Layer 5 of a small transformer language model trained on English Wikipedia (11 layers, counted from 0, width 128).
A neuron's activation on a vector x is GELU(weights . x), where the dot is the dot product.

Input weights of the MLP neurons that the questions are about. A number n stands for n times 0.0073.
n95: -1 7 23 5 -3 2 35 42 22 11 8 21 -21 -27 -38 53 -4 6 -12 -21 11 15 10 -8 -17 54 -8 12 7 10 -2 -21 -12 6 47 61 27 14 20 13 -32 -51 -6 -13 -2 -11 -11 -14 -25 -42 -43 -15 -23 -12 4 36 -9 -3 -6 4 29 40 6 -4 18 -3 15 2 -8 16 6 -31 -21 21 29 -85 18 2 9 -2 1 -18 -48 -18 18 -21 17 32 5 0 2 13 0 24 -7 26 24 9 23 16 4 -82 -4 -6 26 35 17 39 13 8 43 -10 9 -13 -4 25 19 -13 -3 18 -18 12 -4 -20 -15 -12 53 1
n100: -5 -18 -63 19 -31 -6 14 -31 -17 68 22 -23 -17 -20 -25 -51 -17 -12 -25 -8 -32 15 5 -29 -38 17 0 4 -10 1 -10 -2 -25 76 34 17 -36 26 -9 -8 -9 15 16 7 -8 0 -8 10 21 -6 -15 -21 29 -15 25 -34 -18 20 3 -18 -49 23 13 -5 -10 -25 -11 -25 -36 31 -21 -20 7 11 33 34 -20 55 -19 -2 29 -5 18 25 20 -10 19 -20 36 -10 2 -22 -74 7 19 28 50 2 5 -35 15 -15 -20 3 32 0 1 14 19 4 -15 35 25 -1 -61 29 -11 -12 41 4 -11 -6 -4 27 21 -31 4 27
n124: 12 17 -12 -3 15 -27 37 -3 60 -30 -26 0 -8 -19 -1 -22 -23 18 -20 -22 -44 -13 -36 -55 -18 -37 26 9 -7 -17 -4 -27 25 -5 18 7 4 -6 21 -33 -6 26 -34 22 -53 -71 5 -25 4 -9 12 19 -19 40 11 36 -19 50 32 12 31 15 1 -25 16 25 -7 -9 18 -6 46 10 -30 16 -1 -23 -7 -17 -14 29 -23 24 7 20 18 19 30 19 8 28 -45 -5 22 -53 27 1 -18 -12 11 -5 21 -10 24 -32 2 -11 13 -30 36 19 1 24 45 29 15 -23 66 14 -22 -22 -49 -32 4 -11 -3 8 -50 -19
n209: -26 38 28 -2 -25 11 7 -20 5 -17 -38 -5 25 -6 -20 19 -3 40 -8 22 -14 19 -3 38 -1 27 -35 48 -2 -33 -17 20 -35 -21 -30 -28 -10 38 11 20 -50 -16 -6 12 5 8 14 -23 37 -21 20 76 32 10 1 78 -32 -24 -36 4 8 21 11 -17 17 -12 -6 20 -1 1 19 65 22 -35 13 -19 -41 -7 14 8 -2 28 5 32 14 -9 8 7 -2 -20 -2 15 -6 5 21 -16 42 -8 -6 5 -15 14 -18 -6 31 22 -21 -27 -9 -50 -11 -47 0 -17 49 44 50 -20 21 18 -47 -2 -22 -12 -55 -34 94 5
n222: -20 21 37 54 5 -42 3 31 -24 45 -12 -14 18 23 29 12 30 -22 -38 -23 57 -1 -30 2 -7 31 16 -13 -68 18 26 -31 35 -24 7 43 -4 -13 28 28 -15 32 7 -8 4 -29 32 -32 -20 38 2 -61 -33 38 31 26 -4 -1 -1 -38 6 11 -21 -39 -13 -8 10 19 -5 8 23 -9 -41 -21 0 3 57 12 -38 47 55 -37 3 -3 -14 55 -29 -39 30 9 -44 7 -20 -5 -13 15 -21 25 13 -4 -3 2 43 -12 -7 24 -72 -28 -26 22 -4 16 38 67 -3 -14 3 -13 -15 30 34 -2 26 3 16 -14 -40 21
n267: 31 58 25 22 -5 15 2 5 -34 -33 29 -15 -5 -44 9 -30 32 7 32 0 16 29 -14 -30 -25 22 19 35 -22 -18 -25 22 13 46 20 6 -14 43 -50 -69 19 -25 -3 20 -19 20 -15 24 1 37 4 8 25 -11 23 -18 5 35 -53 -6 9 2 -38 28 20 -32 -17 37 -11 37 -14 -29 18 -10 -14 10 34 -12 -7 -11 -40 -27 32 -44 -18 3 -7 20 -6 35 47 23 7 -19 7 -36 34 -37 21 8 2 -24 -3 -24 24 11 -19 -7 -12 -15 4 -30 -5 -22 18 -38 24 -32 11 -33 12 -32 27 18 -6 -25 20 12
n274: 13 -39 15 34 13 10 -21 40 16 54 -32 10 -18 -13 -14 -3 -15 27 -17 -7 7 3 -40 -55 -10 -63 8 12 -8 21 -24 10 20 -34 -9 37 -50 11 13 -38 -31 -1 15 -35 -25 -27 -38 -24 24 -2 -5 21 -8 -42 4 -16 0 24 -31 -30 -29 -42 7 -1 10 16 26 40 -33 34 35 64 -24 -19 19 -1 14 -26 -7 3 -26 -19 -12 13 11 -38 27 20 -18 -27 -13 43 13 37 -6 9 15 15 1 28 -10 -8 -16 -1 -49 44 4 25 -11 -28 9 5 4 7 12 -22 3 5 -7 -17 -5 -27 31 -27 21 -17 3 1
n317: -8 -48 45 -37 -5 28 -25 -45 33 -35 44 2 2 21 -15 0 17 1 20 -21 -38 14 -65 23 29 -6 -25 -11 -2 6 -60 -42 50 -14 -6 -14 16 41 6 -11 -72 -42 -13 -55 -17 -37 -12 21 -14 -11 19 -31 -37 18 4 11 36 23 10 -47 9 9 -37 -31 9 -1 2 -35 -35 28 10 -36 -63 25 21 40 0 25 -13 19 -34 37 38 5 -6 37 -4 2 36 37 -13 -21 -45 -16 40 -17 10 -62 -14 38 -19 61 -3 17 -45 13 16 -47 8 -5 30 43 -43 35 -40 17 -27 -3 -7 35 -14 10 -15 8 -3 -23 34 9
n326: 29 -17 6 -56 -33 65 6 38 -5 -26 19 -19 -12 3 -7 -25 24 -24 0 14 -25 2 -3 -23 7 -10 23 34 -13 26 1 -31 -45 -19 -3 28 38 17 1 5 40 19 48 44 1 -15 -34 31 12 33 9 -3 10 0 4 -20 -16 6 -12 -26 -7 -10 -1 6 -18 12 5 6 -34 25 7 3 -20 14 -33 -40 -24 -10 26 9 42 23 -33 -29 19 -18 8 10 -12 16 -32 18 -11 21 19 -9 -40 -8 24 6 -38 7 57 3 19 20 36 -1 11 1 -3 -31 -16 -34 -15 2 3 9 -26 1 -17 34 7 -16 -4 6 15 3
n342: -16 43 -83 20 -3 13 15 14 -34 -22 23 -8 2 -7 1 23 -2 1 8 -15 40 -23 -12 4 -7 -2 -15 -28 -13 -8 -13 -27 6 35 1 71 24 -8 -17 6 -16 -8 34 2 2 13 -16 8 -24 -27 52 -14 -12 -22 -13 -34 -2 39 2 12 -6 28 -1 16 -2 35 -20 0 8 -10 -7 6 19 18 -6 7 29 -5 -57 11 -23 -42 -28 -28 -11 4 14 59 17 -24 43 -4 -4 13 -8 37 39 -33 -30 19 -11 -45 -14 11 -33 -2 -15 -23 -5 -6 25 -51 7 -16 32 -10 2 -28 15 -33 45 -7 40 12 18 50 3 9
n462: -83 51 15 -26 -23 52 -9 38 -21 45 19 17 72 -4 -41 -28 48 -1 -5 16 39 65 12 -34 44 17 9 8 -31 -43 -1 13 6 50 44 -19 19 -12 -11 -16 -5 -6 -20 51 9 -35 -28 -50 28 37 16 -60 7 -3 -44 -8 8 -15 27 -35 22 0 38 3 -44 -23 -36 57 0 29 -6 -74 30 17 -7 14 -29 37 -29 -3 8 64 12 -2 8 0 -6 8 -59 14 61 22 14 25 3 12 3 -18 -17 -12 6 52 -78 16 11 -31 -7 -38 31 -44 -2 34 -57 -14 10 -16 2 -10 34 19 -1 1 -52 -10 -16 23 3 -13

Each question shows a token from some text and the vector x that enters the MLP there. A number n stands for n times 0.043.

"ul": 22 -19 27 13 -51 -11 -15 -4 -33 -27 1 -11 -22 -7 29 18 -33 20 15 35 -12 -4 0 39 -26 2 -16 -18 51 -11 -14 0 30 -15 6 -15 14 -13 16 38 40 9 -44 -10 16 41 9 -2 -23 -10 -14 -8 3 7 -15 -28 0 -5 -1 8 -14 -1 0 -6 41 32 -17 23 -7 -11 -18 -39 14 -18 9 11 -11 -13 -7 43 2 35 -3 18 20 -16 -16 -15 -4 -11 -15 -8 31 1 65 11 45 -2 -10 3 10 15 -18 8 12 -50 27 -10 -23 17 56 -20 19 -5 31 -9 10 -6 -18 34 13 -37 2 -9 -4 -4 -31 -4
Which neuron lights up most? n209

"\n": 20 -22 20 -9 -19 -20 10 -8 -38 -1 30 1 -69 -5 16 -9 -2 46 -8 12 -1 -7 10 -2 -18 -12 -7 -3 24 5 -54 14 6 2 -5 -9 3 -5 -8 20 20 0 16 -6 2 28 5 4 1 9 -11 9 12 9 -4 -17 1 -17 13 3 -2 8 2 17 44 30 -35 8 -18 3 -2 -18 -4 -31 -5 8 -12 -4 10 40 6 25 -35 5 5 -29 -5 -12 11 -10 -13 -15 35 55 1 -7 -6 -3 11 -4 -4 6 -24 49 14 -14 8 8 22 -28 33 -30 6 7 4 8 13 -12 9 4 33 -6 17 5 -36 -17 -57 5
Which neuron lights up most? n326

"and": 7 -35 4 27 19 -37 -7 18 -45 -14 40 25 -23 10 50 -3 -21 20 -10 -2 -24 -31 -28 -15 -35 17 12 -12 21 4 -16 3 7 -5 -18 -52 4 -11 5 35 46 38 -23 -9 8 7 -18 -6 -21 -15 -18 5 38 8 19 -6 -1 4 23 26 -3 -25 -14 -5 11 9 -31 1 -3 -7 0 12 3 -34 -11 28 -12 14 39 33 -6 12 7 -1 24 -48 13 -17 -18 -15 -20 -14 55 29 21 17 33 17 -26 -19 34 11 -26 31 -11 -3 -17 29 -9 -5 18 -16 0 -16 -1 -23 13 -14 -13 30 29 -2 16 -2 -6 17 -33 -8
Which neuron lights up most? n274

"s": 17 -24 8 17 -10 1 -5 10 -43 -5 36 11 -20 16 32 12 -32 31 -23 16 21 -16 -5 -7 -29 9 2 -23 16 2 -5 -14 21 -25 -29 -33 -22 -5 -16 0 42 14 -30 -12 21 23 -15 -8 7 4 6 21 26 -13 1 -25 18 10 1 43 -17 -15 17 -8 7 26 -49 7 -6 -14 -15 -56 15 -34 14 4 -10 10 1 55 10 26 -19 6 -3 -19 -18 -11 15 -25 -16 17 58 7 7 7 32 -3 -5 3 28 12 -33 39 -10 7 14 26 6 14 35 -45 3 -23 8 -4 6 -18 -8 -2 37 21 16 -7 -40 9 -32 -8
Which neuron lights up most? n342

"iv": 24 -24 19 4 -34 -27 -5 -4 -20 -38 15 17 -7 16 35 -8 -23 41 10 22 -19 -18 -21 34 -50 6 -4 -20 52 -3 -21 9 31 -11 14 -34 11 -14 2 33 17 3 -27 3 8 1 -12 -5 10 14 -6 -1 26 26 10 -9 0 13 5 47 9 -27 -8 -16 24 10 -35 -39 -17 -10 1 -54 6 -12 44 3 -30 -2 34 -1 -2 19 -39 -6 9 -29 -5 -23 4 -20 9 -9 41 13 53 -29 9 0 9 -3 11 14 -23 20 10 -20 38 19 -22 16 39 -16 -1 -10 32 23 -9 -10 -21 9 22 4 24 -20 -28 16 -18 4
Which neuron lights up most? n317

"==": 42 -16 -2 -12 16 -4 2 -7 -56 11 26 2 -36 -29 19 -26 2 50 -5 22 5 -31 -44 27 -12 4 6 13 34 -8 -32 12 17 5 2 -11 0 7 17 37 54 5 -14 -18 -18 16 3 18 -2 14 -10 -4 23 -5 5 -34 6 -15 9 23 -9 0 4 14 0 18 -20 -5 -16 6 2 -24 0 -24 -8 -11 -5 1 -7 12 -10 44 -12 1 -5 13 -17 -19 -3 -12 -17 -23 41 46 -12 -11 11 4 -5 -10 23 5 -16 8 17 -9 38 16 0 -20 40 -30 26 -9 3 -12 -3 -7 6 27 18 14 17 13 -1 -11 -75 -30
Which neuron fires most, and how strongly? n267, at about 0.39

" in": 12 -39 8 -7 -27 -1 -3 -4 -38 -19 32 8 -54 1 6 -16 -42 41 5 19 -17 -9 -7 16 -11 8 5 11 10 -2 -7 1 27 -29 -7 -11 12 -1 -9 22 25 33 -4 -6 0 11 1 -1 11 7 13 -13 10 8 12 -13 0 -10 12 8 2 -1 -11 6 33 23 -22 -17 -25 3 -18 -39 -9 -11 -6 2 -26 15 21 40 -12 43 -17 11 -29 -25 -12 -16 -2 -12 -25 -2 43 35 11 -1 25 3 4 4 -1 17 -7 48 23 -14 0 34 -1 -8 40 -22 11 -2 17 -3 10 -11 1 27 38 19 -1 -4 -16 -18 -47 6
The two highest activations, in order: n326, n317

" com": 3 -14 9 1 -17 7 1 2 -33 -2 -5 0 -34 4 12 -26 -30 43 4 30 -27 -3 -39 12 -38 -5 -4 21 38 -13 -11 4 25 -13 -1 -7 -3 7 -12 41 25 20 -37 -9 21 36 -10 -27 -24 7 -14 4 14 24 -2 6 1 15 7 17 -1 3 -13 13 28 26 -49 -28 -34 11 5 -25 -33 -40 22 23 -14 0 34 47 1 30 6 -6 16 -40 -14 -22 12 10 -34 10 36 34 38 -4 19 16 6 -3 38 -4 -23 10 5 -9 -10 5 4 -1 17 -18 4 -8 29 -28 11 -21 19 37 17 13 -7 -3 -12 2 -29 -26
Which neuron fires most, and how strongly? n209, at about 1.7

" |": 38 -44 18 -7 -11 5 0 -6 -45 -4 16 10 -55 4 19 -4 -19 31 -4 5 -15 -10 1 23 -16 5 2 -11 17 19 -43 -7 -1 -1 0 -8 3 -9 5 37 46 11 -8 -1 2 44 4 2 1 21 -17 18 -1 5 21 -30 3 -2 6 3 -8 -11 10 0 50 3 -16 -3 -17 11 -9 -49 4 -17 -11 4 -19 -6 26 53 18 26 -33 -1 -33 -24 -11 -10 4 -29 -28 16 34 43 26 2 6 -2 0 -3 -6 4 -13 29 -3 1 18 8 13 -9 34 -30 19 -6 5 -1 -2 -4 -8 2 34 6 42 7 -34 -17 -47 -14
Which neuron lights up most? n326

" T": 26 -17 22 -15 -14 5 10 4 -43 -32 10 17 -40 -6 9 -5 -46 45 -19 -10 -6 -12 -10 5 -25 16 1 -4 0 24 -19 18 27 7 12 -17 -8 0 -5 33 48 30 -40 -34 16 26 -19 -34 -24 2 -15 14 31 -9 0 -20 7 -19 24 40 -13 -1 6 -1 51 -7 -46 -19 -5 -13 17 -22 9 -24 -5 21 5 10 28 48 -13 27 15 18 0 -35 -7 -33 20 -28 -18 7 30 16 10 -3 46 9 -5 -11 26 -10 -24 32 6 0 7 20 -11 11 55 -13 11 10 6 4 9 -22 -13 39 3 11 4 -6 -15 10 -75 -25
The two highest activations, in order: n100, n124

"cc": 10 4 -7 9 -9 -4 -7 8 -50 -17 37 5 -7 -1 21 -22 -31 12 -18 39 2 -31 0 12 -30 -1 6 10 22 9 -36 22 22 8 2 -1 8 -22 -18 14 41 13 -11 -15 14 -7 -2 -21 -18 26 -46 3 40 9 -34 2 -10 -5 -9 16 10 -1 -16 5 21 18 -23 -7 12 -10 -20 -36 -14 -12 17 0 -11 16 35 34 -3 43 -20 -10 12 -52 2 -3 11 -9 7 16 39 25 34 12 48 13 -9 2 1 -28 -50 11 27 -4 23 13 2 -34 43 10 -1 -21 3 -28 17 -13 7 39 21 -2 14 3 -4 -5 -41 -51
The three highest activations, in order: n462, n267, n95